Layer 8 of a small transformer language model trained on English Wikipedia (14 layers, counted from 0, width 128).
A neuron's activation on a vector x is GELU(weights . x + bias), where the dot is the dot product.

Input weights of the MLP neurons that the questions are about. A number n stands for (n - 500) times 0.00088.
n14 (bias -0.048): 595 423 411 428 559 576 668 521 342 481 588 673 515 604 656 455 572 338 722 313 481 472 611 582 532 374 524 468 683 489 586 516 349 644 382 434 727 624 440 472 452 616 445 298 319 405 377 468 319 480 608 254 392 504 527 176 533 618 666 539 482 622 693 684 337 293 359 551 365 544 496 453 322 582 447 398 603 489 469 661 363 484 311 376 254 460 681 233 380 568 620 554 462 744 460 329 456 193 609 454 699 596 450 181 289 609 530 507 403 488 346 673 500 702 796 444 434 360 650 540 656 366 479 557 372 478 429 466
n16 (bias -0.050): 510 540 416 434 607 653 420 556 458 449 760 540 396 364 607 445 329 692 619 411 468 791 623 407 812 557 671 511 543 427 617 557 494 577 511 450 490 497 402 526 555 612 550 631 479 568 612 395 530 579 739 287 554 591 408 227 679 579 532 231 427 493 244 437 518 583 575 765 591 361 377 543 438 586 410 389 424 455 497 383 261 507 579 624 320 529 339 474 669 442 311 782 500 514 309 433 496 535 550 514 490 553 469 582 439 452 466 268 619 406 511 353 568 403 373 624 630 489 655 565 372 414 511 493 691 490 529 585
n68 (bias -0.052): 466 620 366 457 233 532 448 370 666 419 650 655 692 404 668 752 391 504 424 284 583 395 423 513 572 379 376 633 319 483 496 416 563 342 786 451 475 237 508 505 251 410 415 557 316 567 504 477 681 669 557 527 424 539 456 388 626 424 819 420 475 576 455 826 803 699 562 208 434 176 550 491 555 460 543 347 213 630 561 800 535 141 466 341 656 711 291 362 465 541 441 412 418 500 578 451 760 661 672 377 536 150 496 250 509 633 568 365 542 626 545 532 336 221 563 496 242 600 528 486 578 388 583 617 481 336 781 631
n80 (bias -0.029): 490 546 339 582 354 693 445 626 574 333 456 569 657 417 479 630 409 602 590 796 584 555 543 553 753 486 379 383 482 459 525 479 488 504 457 422 503 578 379 522 420 446 539 391 401 403 477 645 490 386 503 526 405 444 454 668 406 593 443 521 569 656 558 424 549 615 429 420 350 317 525 443 449 337 624 422 428 576 483 398 291 663 699 377 310 225 347 474 535 562 576 556 596 521 808 616 449 434 885 423 613 425 358 193 504 489 442 569 426 604 561 686 454 655 467 465 364 656 451 385 452 597 431 583 668 399 835 524
n124 (bias -0.069): 423 387 496 411 529 397 414 421 475 355 487 686 599 455 581 375 607 460 470 291 690 473 487 798 560 356 382 409 491 756 521 308 605 427 791 775 625 279 440 448 731 355 551 479 500 492 345 320 702 475 483 500 448 380 128 373 544 462 721 268 477 303 513 533 716 675 521 613 285 465 517 580 439 366 268 242 267 500 656 453 328 437 455 457 444 413 378 400 430 436 410 595 524 580 734 571 616 393 311 459 485 680 136 449 567 578 681 599 696 725 453 232 559 619 744 556 521 350 397 683 467 534 467 529 500 512 807 340
n164 (bias -0.088): 443 584 379 513 462 976 426 543 680 490 507 553 604 456 587 573 605 493 510 308 483 612 657 593 525 476 693 614 465 406 442 609 529 507 507 606 468 619 323 644 391 675 628 432 490 531 525 539 630 282 273 464 438 442 531 503 516 500 608 334 423 621 465 493 582 731 497 448 395 450 696 445 592 521 436 561 441 392 466 553 352 452 653 553 504 475 462 390 565 401 296 361 447 334 575 521 316 365 445 544 456 642 523 548 435 849 553 357 408 350 347 362 606 420 223 561 469 588 661 395 440 490 419 547 275 513 552 369
n267 (bias -0.097): 471 524 439 695 539 698 140 379 407 582 544 478 650 500 567 339 491 500 430 291 610 652 509 719 474 738 255 341 701 583 453 376 540 653 604 346 436 377 369 614 583 421 457 517 330 613 524 114 455 224 454 394 357 631 457 405 679 651 470 461 436 625 447 517 534 408 530 468 310 133 238 327 527 594 500 518 513 659 525 522 543 432 438 465 398 292 655 562 364 518 311 661 363 733 584 90 637 479 634 636 574 500 533 319 612 718 516 504 704 635 461 566 363 713 369 776 356 399 569 757 755 574 376 790 437 492 414 402
n296 (bias -0.026): 503 790 494 391 341 734 455 538 702 481 422 510 625 613 593 682 389 462 547 424 591 551 409 553 544 587 487 575 453 384 487 585 470 428 493 615 525 601 544 710 405 470 610 533 356 507 381 375 509 417 588 251 314 666 602 470 544 570 604 410 629 613 700 474 569 386 477 372 552 309 574 653 606 603 371 365 450 629 325 375 523 401 612 534 302 473 314 500 379 541 605 601 308 543 377 270 568 578 578 464 581 410 629 410 407 682 481 433 563 513 483 272 483 694 601 491 611 412 549 433 529 450 407 374 343 528 507 424
n349 (bias -0.078): 567 591 504 547 463 508 547 657 444 317 558 467 351 655 571 559 483 671 377 407 719 841 471 427 620 308 273 722 389 587 476 484 313 412 529 387 421 341 392 326 512 582 753 556 492 729 268 637 550 488 548 559 527 484 500 308 542 643 508 524 213 249 438 488 592 582 646 513 664 658 599 659 688 427 504 682 197 314 802 488 553 601 410 508 358 404 394 596 476 803 541 692 571 300 864 613 567 337 478 588 643 535 543 406 500 617 236 387 458 504 537 538 524 286 397 471 512 409 254 488 279 459 541 445 496 469 606 400
n362 (bias -0.073): 606 685 722 648 582 598 507 690 605 360 573 690 343 392 600 486 471 302 734 613 535 503 399 436 608 679 457 390 399 503 694 504 366 512 636 387 589 734 345 431 395 785 507 553 610 500 579 373 362 593 448 540 432 423 496 547 466 525 529 686 411 390 558 524 549 363 571 615 552 270 453 357 478 496 679 593 554 462 531 224 567 288 445 464 573 412 390 416 454 663 464 574 473 268 610 504 544 486 653 626 523 596 562 482 610 665 439 443 385 410 475 624 312 381 438 715 490 486 749 468 483 389 411 701 216 443 546 476
n364 (bias -0.153): 424 492 364 580 273 420 734 495 388 475 746 316 151 538 580 420 300 508 668 734 718 492 801 666 425 61 195 491 487 606 526 396 390 604 535 405 667 429 417 518 451 527 219 629 550 474 419 478 665 627 624 500 554 277 448 364 570 654 778 465 293 452 603 790 668 615 500 655 457 383 712 412 415 640 356 482 500 704 590 737 544 426 525 607 347 653 382 414 633 580 304 448 588 579 531 422 504 483 608 362 781 447 568 272 413 550 842 378 699 487 285 603 709 513 660 450 526 496 435 593 402 518 398 726 541 293 544 475
n375 (bias -0.056): 548 593 294 588 545 444 544 775 464 509 658 761 355 429 522 334 671 422 716 432 558 525 523 377 763 673 414 939 431 619 482 455 477 427 564 464 623 530 547 486 509 260 432 679 522 532 508 259 461 414 469 481 302 643 644 454 659 582 495 568 255 695 305 447 509 551 654 603 451 407 477 632 285 523 275 439 569 434 411 653 328 279 916 412 397 617 350 233 357 565 667 496 544 600 542 225 453 269 432 451 718 421 606 432 178 917 387 550 211 468 317 575 269 275 777 460 603 486 389 362 376 582 390 385 686 169 573 660
n381 (bias -0.097): 419 585 521 525 478 422 429 728 557 483 656 571 302 475 475 573 526 640 463 648 557 625 419 369 511 387 493 814 426 486 677 507 716 516 686 619 507 569 379 366 552 463 456 417 472 522 218 378 634 708 386 418 476 422 529 376 579 537 625 580 125 598 444 468 547 600 605 480 378 571 817 489 384 275 652 492 566 334 450 567 500 410 630 507 234 429 325 376 482 526 456 493 440 580 785 709 582 425 457 371 503 481 270 489 576 466 528 359 611 588 460 496 486 404 448 658 407 537 569 555 299 584 423 372 744 607 449 479
n432 (bias -0.027): 507 656 268 504 541 683 221 601 691 304 485 596 637 551 540 611 436 207 492 511 485 463 492 701 564 407 348 446 708 561 334 622 606 408 425 175 483 518 422 344 663 440 590 496 432 425 328 557 598 679 632 408 511 599 433 466 426 541 410 455 569 615 245 605 710 481 637 456 595 446 636 335 263 422 587 275 474 612 580 431 418 333 583 492 454 673 355 485 375 606 132 584 367 549 404 578 698 464 392 500 574 451 330 455 381 246 649 594 504 605 309 496 426 741 439 543 522 508 654 519 543 511 416 504 402 496 556 496

Each question shows a token from some text and the vector x that enters the MLP there. A number n stands for (n - 500) times 0.011.

" the": 501 477 366 587 475 495 477 446 559 575 482 484 499 559 360 518 592 539 478 547 515 453 539 527 455 348 406 537 580 513 389 621 579 420 374 365 577 435 526 473 423 394 578 533 359 471 431 666 587 477 420 484 542 316 530 608 440 558 381 538 437 547 529 473 411 431 486 485 465 526 525 480 482 452 431 480 461 507 447 621 529 406 500 624 500 468 419 490 519 524 551 618 570 448 381 495 505 510 469 491 319 448 431 518 474 586 578 693 386 531 555 594 441 562 513 483 509 534 561 498 447 493 642 560 605 548 432 567
Which two neurons fire most, strongest first? n432, n80

" a": 471 445 421 574 453 567 538 433 574 567 540 560 598 524 434 487 573 603 610 515 579 492 551 382 482 541 534 409 580 475 438 551 596 474 433 471 518 516 506 541 353 509 528 472 437 522 623 603 552 456 381 517 511 318 631 433 468 534 475 427 522 540 458 444 399 515 465 537 481 400 361 525 402 516 438 570 545 462 363 514 470 461 488 554 573 576 428 443 528 484 376 523 523 445 369 396 418 503 499 456 322 486 445 630 474 500 509 715 440 369 562 472 518 590 588 496 563 483 504 456 462 545 647 478 418 509 554 499
Which two neurons fire most, strongest first? n164, n16

"i": 512 592 572 571 522 433 559 478 520 557 438 526 474 508 352 564 603 427 589 591 571 400 359 443 425 563 472 606 433 351 538 543 541 324 549 518 375 461 604 366 527 502 540 418 375 336 551 541 524 655 429 417 534 364 592 533 389 316 364 446 438 529 693 505 525 450 417 630 509 508 478 391 520 629 566 308 501 511 375 366 523 528 570 628 508 445 520 616 463 393 393 432 565 517 450 531 522 424 468 545 246 455 512 593 532 514 489 565 450 458 608 611 426 595 463 515 579 578 591 550 469 503 659 524 610 500 487 436
Which of these neurons fires most? n362

"During": 482 468 378 512 499 458 551 533 488 563 413 466 384 539 609 404 465 513 571 490 401 474 556 530 532 427 453 362 432 480 398 468 603 451 520 533 562 449 508 522 451 460 519 518 469 322 406 513 620 428 488 475 357 402 505 575 417 427 489 547 491 471 562 561 531 553 430 501 426 543 466 476 623 579 462 542 504 460 504 561 527 400 410 699 622 567 425 607 546 529 372 469 510 410 459 565 594 493 561 491 245 497 442 456 535 526 600 663 475 567 544 475 450 623 553 482 509 472 461 479 519 357 654 439 677 601 461 514
Which of these neurons fires most? n124

" and": 446 499 459 477 472 446 624 469 524 557 447 608 544 482 449 519 573 575 461 494 351 443 450 434 474 593 426 510 641 479 597 544 541 320 592 412 511 475 634 572 388 511 417 535 583 432 496 504 506 620 556 484 251 367 492 417 385 429 503 494 544 565 715 436 458 474 505 552 450 454 463 458 560 547 516 390 566 436 516 486 514 501 511 525 516 592 488 553 567 527 426 423 719 488 423 532 585 593 380 514 349 445 535 449 536 531 503 668 439 502 513 549 387 492 589 524 524 472 585 528 402 397 652 369 478 434 466 403
Which of these neurons fires most? n68

"age": 388 433 527 429 473 492 487 496 422 568 396 278 566 453 451 427 522 474 499 584 516 544 463 550 568 590 424 465 594 368 550 436 577 529 471 608 418 448 590 499 470 518 496 385 400 633 583 462 489 490 471 605 488 470 598 538 571 289 423 481 561 421 502 488 328 523 539 596 433 442 457 395 505 464 485 661 593 522 504 556 506 534 433 638 504 537 508 558 550 459 422 456 646 340 568 490 484 430 524 494 218 493 547 372 590 556 425 624 432 568 506 547 436 593 513 448 568 591 473 389 465 564 658 572 487 565 490 495
Which two neurons fire most, strongest first? n267, n80

".": 528 478 498 520 444 442 579 464 493 513 505 397 450 534 493 466 550 534 455 522 452 430 533 476 480 460 419 475 479 573 331 502 589 310 546 441 628 459 638 439 535 474 530 457 467 423 451 395 490 450 412 557 438 473 559 506 392 333 414 467 436 530 389 473 410 518 506 593 561 617 547 579 678 539 446 603 447 485 448 418 504 506 428 560 415 585 445 545 437 540 479 438 528 423 568 546 427 516 661 419 476 485 448 437 478 535 449 747 502 497 590 401 512 513 490 423 583 567 520 489 454 559 643 515 672 522 472 538
Which neuron fires most, and how strongly? n349, at about 0.9

"=": 557 351 437 539 455 565 605 424 483 482 454 286 471 535 360 456 492 602 505 530 462 454 509 535 471 504 417 448 546 685 346 544 603 446 453 524 580 468 542 462 453 487 474 563 502 369 454 549 550 556 463 518 503 397 449 600 407 340 583 464 454 434 647 540 481 518 422 579 468 532 500 488 432 653 427 530 425 498 612 517 525 474 455 692 528 496 496 491 485 543 348 503 464 434 533 538 446 486 479 408 403 468 426 521 384 506 571 696 447 655 531 426 560 626 580 473 473 483 468 422 534 424 630 389 544 578 503 490
Which three neurons fire most, strongest first? n124, n364, n432

"m": 491 579 479 530 471 475 471 551 508 516 417 436 514 567 449 505 584 497 617 550 536 468 499 456 532 574 423 553 395 353 430 517 604 433 511 588 420 448 674 502 585 516 545 437 345 472 452 517 471 651 357 446 524 434 573 593 371 307 413 438 442 571 708 480 374 541 311 588 478 471 684 442 557 616 533 469 415 481 345 389 526 566 499 607 503 476 445 571 521 507 463 548 568 493 436 536 440 451 443 553 175 432 517 497 490 546 473 575 450 402 566 497 447 526 509 507 529 583 557 502 469 497 638 520 635 528 486 509
Which of these neurons fires most? n296

"ement": 490 470 481 487 473 581 573 519 478 616 350 311 529 541 435 477 548 445 573 607 488 481 488 576 383 528 410 561 387 546 601 533 574 275 535 528 507 485 632 376 451 503 545 513 380 383 517 539 633 546 463 470 485 244 502 585 309 417 538 492 545 476 560 498 467 537 359 490 511 719 598 500 591 411 438 501 581 428 517 442 607 486 506 706 430 513 492 479 494 587 444 457 473 351 496 611 314 415 469 426 222 472 582 463 455 552 516 598 485 467 493 527 533 459 490 574 482 484 562 529 566 592 620 457 552 541 418 491
Which of these neurons fires most? n164

" (": 511 434 455 428 484 344 590 550 554 655 491 438 547 526 458 509 546 458 486 532 531 529 487 421 496 555 351 527 546 491 410 476 595 369 443 615 516 513 576 413 502 461 542 473 539 634 488 496 505 466 434 473 480 448 550 568 506 284 441 555 492 505 477 525 378 535 536 571 594 540 425 464 396 517 410 523 526 476 522 464 467 541 366 516 542 443 431 434 485 449 383 378 678 430 631 532 368 433 487 566 467 449 534 453 530 418 515 683 404 592 435 521 465 587 449 357 573 587 577 339 455 474 664 557 567 535 530 589
Which neuron fires most, and how strongly? n375, at about 0.3

"ath": 385 522 537 520 516 401 659 445 529 579 413 388 432 424 343 598 540 476 493 567 466 419 385 570 440 526 379 541 489 537 448 482 562 434 448 467 513 450 657 450 518 542 579 480 480 565 507 572 558 582 427 536 488 510 510 593 419 358 519 601 647 458 712 481 432 482 532 651 447 439 538 535 694 561 522 448 485 393 402 489 568 512 350 470 326 459 404 670 521 524 509 466 435 378 493 542 537 472 301 549 330 462 524 553 719 462 482 549 506 376 513 672 387 506 477 477 566 450 405 581 485 451 659 450 490 494 414 495
Which of these neurons fires most? n349

" an": 454 454 405 514 441 520 566 466 540 599 546 582 554 542 348 477 582 523 581 500 656 431 577 417 473 507 540 327 664 471 484 547 566 360 379 444 505 548 523 491 413 494 434 442 415 500 584 611 536 478 420 550 510 452 600 511 376 548 447 472 468 593 605 518 275 528 447 550 441 450 407 487 393 530 412 557 572 448 413 450 435 420 556 439 581 586 501 533 565 511 577 563 588 448 362 469 433 612 427 430 336 501 396 545 511 438 558 680 411 421 509 539 470 563 548 492 542 502 533 447 513 523 651 452 400 588 594 488
Which of these neurons fires most? n14

" al": 507 590 472 552 455 539 565 488 626 387 509 550 424 590 361 522 583 543 391 403 549 488 540 435 413 527 437 374 353 499 582 446 578 445 641 464 505 486 571 569 412 518 621 470 387 434 531 482 560 473 546 361 463 318 574 518 455 452 502 395 460 591 609 553 455 567 483 390 575 335 440 483 563 506 500 469 476 479 278 337 497 487 485 518 685 578 381 609 470 387 446 449 479 512 443 519 553 620 526 460 236 445 479 537 551 405 509 546 525 519 535 671 400 601 573 469 567 616 503 564 549 378 640 491 670 551 473 555
Which two neurons fire most, strongest first? n68, n296

" December": 544 605 443 581 471 494 571 490 470 618 375 373 455 524 407 443 524 507 553 530 508 457 476 555 470 461 510 533 502 472 288 385 579 515 427 371 632 512 532 353 470 483 639 506 458 572 445 558 525 483 412 532 483 411 547 602 429 485 468 453 471 505 526 638 296 541 484 493 632 614 490 534 590 404 463 544 556 414 525 472 473 449 507 685 580 473 383 462 431 449 441 496 524 489 447 599 466 452 437 580 340 433 568 506 476 497 521 651 438 589 437 645 417 571 512 430 490 482 464 468 436 408 673 489 525 585 473 578
Which two neurons fire most, strongest first? n349, n432

"ero": 483 516 491 518 448 491 539 438 538 669 439 393 562 512 332 481 535 533 595 583 506 500 436 438 419 578 492 366 565 444 411 476 570 338 460 691 434 526 636 611 500 538 424 518 454 504 420 481 540 571 420 408 550 477 491 552 545 444 465 466 525 518 557 605 506 532 321 423 500 330 479 447 670 505 513 539 468 437 414 408 581 557 494 685 546 457 386 688 403 404 509 497 482 342 409 482 485 489 455 497 185 458 572 665 550 593 405 561 495 410 551 429 400 539 412 494 590 623 560 555 467 525 654 534 640 481 484 537
Which of these neurons fires most? n296

" Georg": 494 591 539 528 567 482 525 521 553 563 566 566 524 442 468 508 500 544 433 501 485 528 396 477 416 391 543 518 509 525 407 417 570 494 572 405 400 511 614 495 486 388 483 602 395 412 442 593 581 478 562 517 549 363 513 519 407 518 612 438 521 482 435 401 478 522 384 566 695 559 384 480 689 417 587 477 416 380 394 440 481 511 506 477 660 536 447 667 483 403 500 406 524 523 341 527 589 487 353 502 202 502 455 492 451 449 537 580 432 522 585 593 404 598 593 583 578 605 478 389 561 337 648 429 470 515 382 582
Which of these neurons fires most? n432

" for": 413 544 444 569 398 290 554 413 497 600 467 497 475 502 551 446 535 441 460 525 531 457 461 458 480 518 287 456 460 558 423 496 568 335 519 445 469 458 504 497 469 492 544 396 500 343 474 476 556 423 455 439 477 445 512 453 506 433 517 564 461 462 684 519 473 647 533 548 508 496 507 417 559 547 464 461 500 543 401 538 546 529 361 529 637 509 422 526 530 541 555 431 580 448 436 510 593 579 458 506 377 469 516 469 554 522 581 682 460 496 682 424 437 557 637 443 580 575 674 585 533 250 656 471 452 545 556 412
Which three neurons fire most, strongest first? n68, n124, n364

"r": 519 483 560 499 434 444 463 479 613 507 505 558 423 552 478 508 566 506 505 498 476 446 429 376 534 601 510 518 456 501 555 618 573 368 514 604 373 549 660 583 488 477 416 493 429 448 456 533 495 600 429 434 423 372 538 514 401 316 500 475 469 550 737 374 504 599 267 466 406 498 571 423 581 604 585 413 387 452 384 417 574 494 390 591 621 477 537 631 485 402 454 388 466 412 480 509 530 525 461 528 146 494 544 614 601 544 475 547 467 405 525 660 537 452 465 539 622 625 572 537 413 488 641 542 632 543 462 410
Which three neurons fire most, strongest first? n164, n381, n362

" at": 487 571 372 584 489 471 525 391 530 566 489 482 493 630 466 475 546 556 446 499 569 468 493 550 469 425 308 256 601 555 397 518 576 478 456 382 389 470 561 526 537 466 586 495 462 455 409 493 487 288 459 424 427 361 567 503 476 531 561 521 479 530 553 526 415 415 403 388 479 488 523 556 584 554 496 521 546 486 401 436 518 477 416 599 561 521 441 447 502 494 494 497 606 518 407 529 537 545 431 519 329 479 453 484 463 520 518 678 455 543 609 588 475 639 555 520 470 490 532 560 516 319 673 582 603 499 519 502
Which of these neurons fires most? n267

"s": 497 555 572 544 533 457 443 523 508 501 432 355 517 539 473 503 549 503 567 595 522 488 498 466 487 526 449 504 459 393 539 468 586 380 537 571 518 450 687 420 420 439 493 387 349 459 468 502 511 623 405 532 436 322 560 486 394 410 457 450 475 497 666 498 458 499 478 624 513 485 626 458 420 493 516 478 559 566 408 424 512 522 375 489 309 492 404 531 527 458 438 544 571 455 517 535 518 433 515 543 170 470 536 556 527 536 552 666 449 434 512 535 394 518 442 563 535 564 588 535 524 539 646 476 593 529 434 476
Which neuron fires most, and how strongly? n381, at about 1.5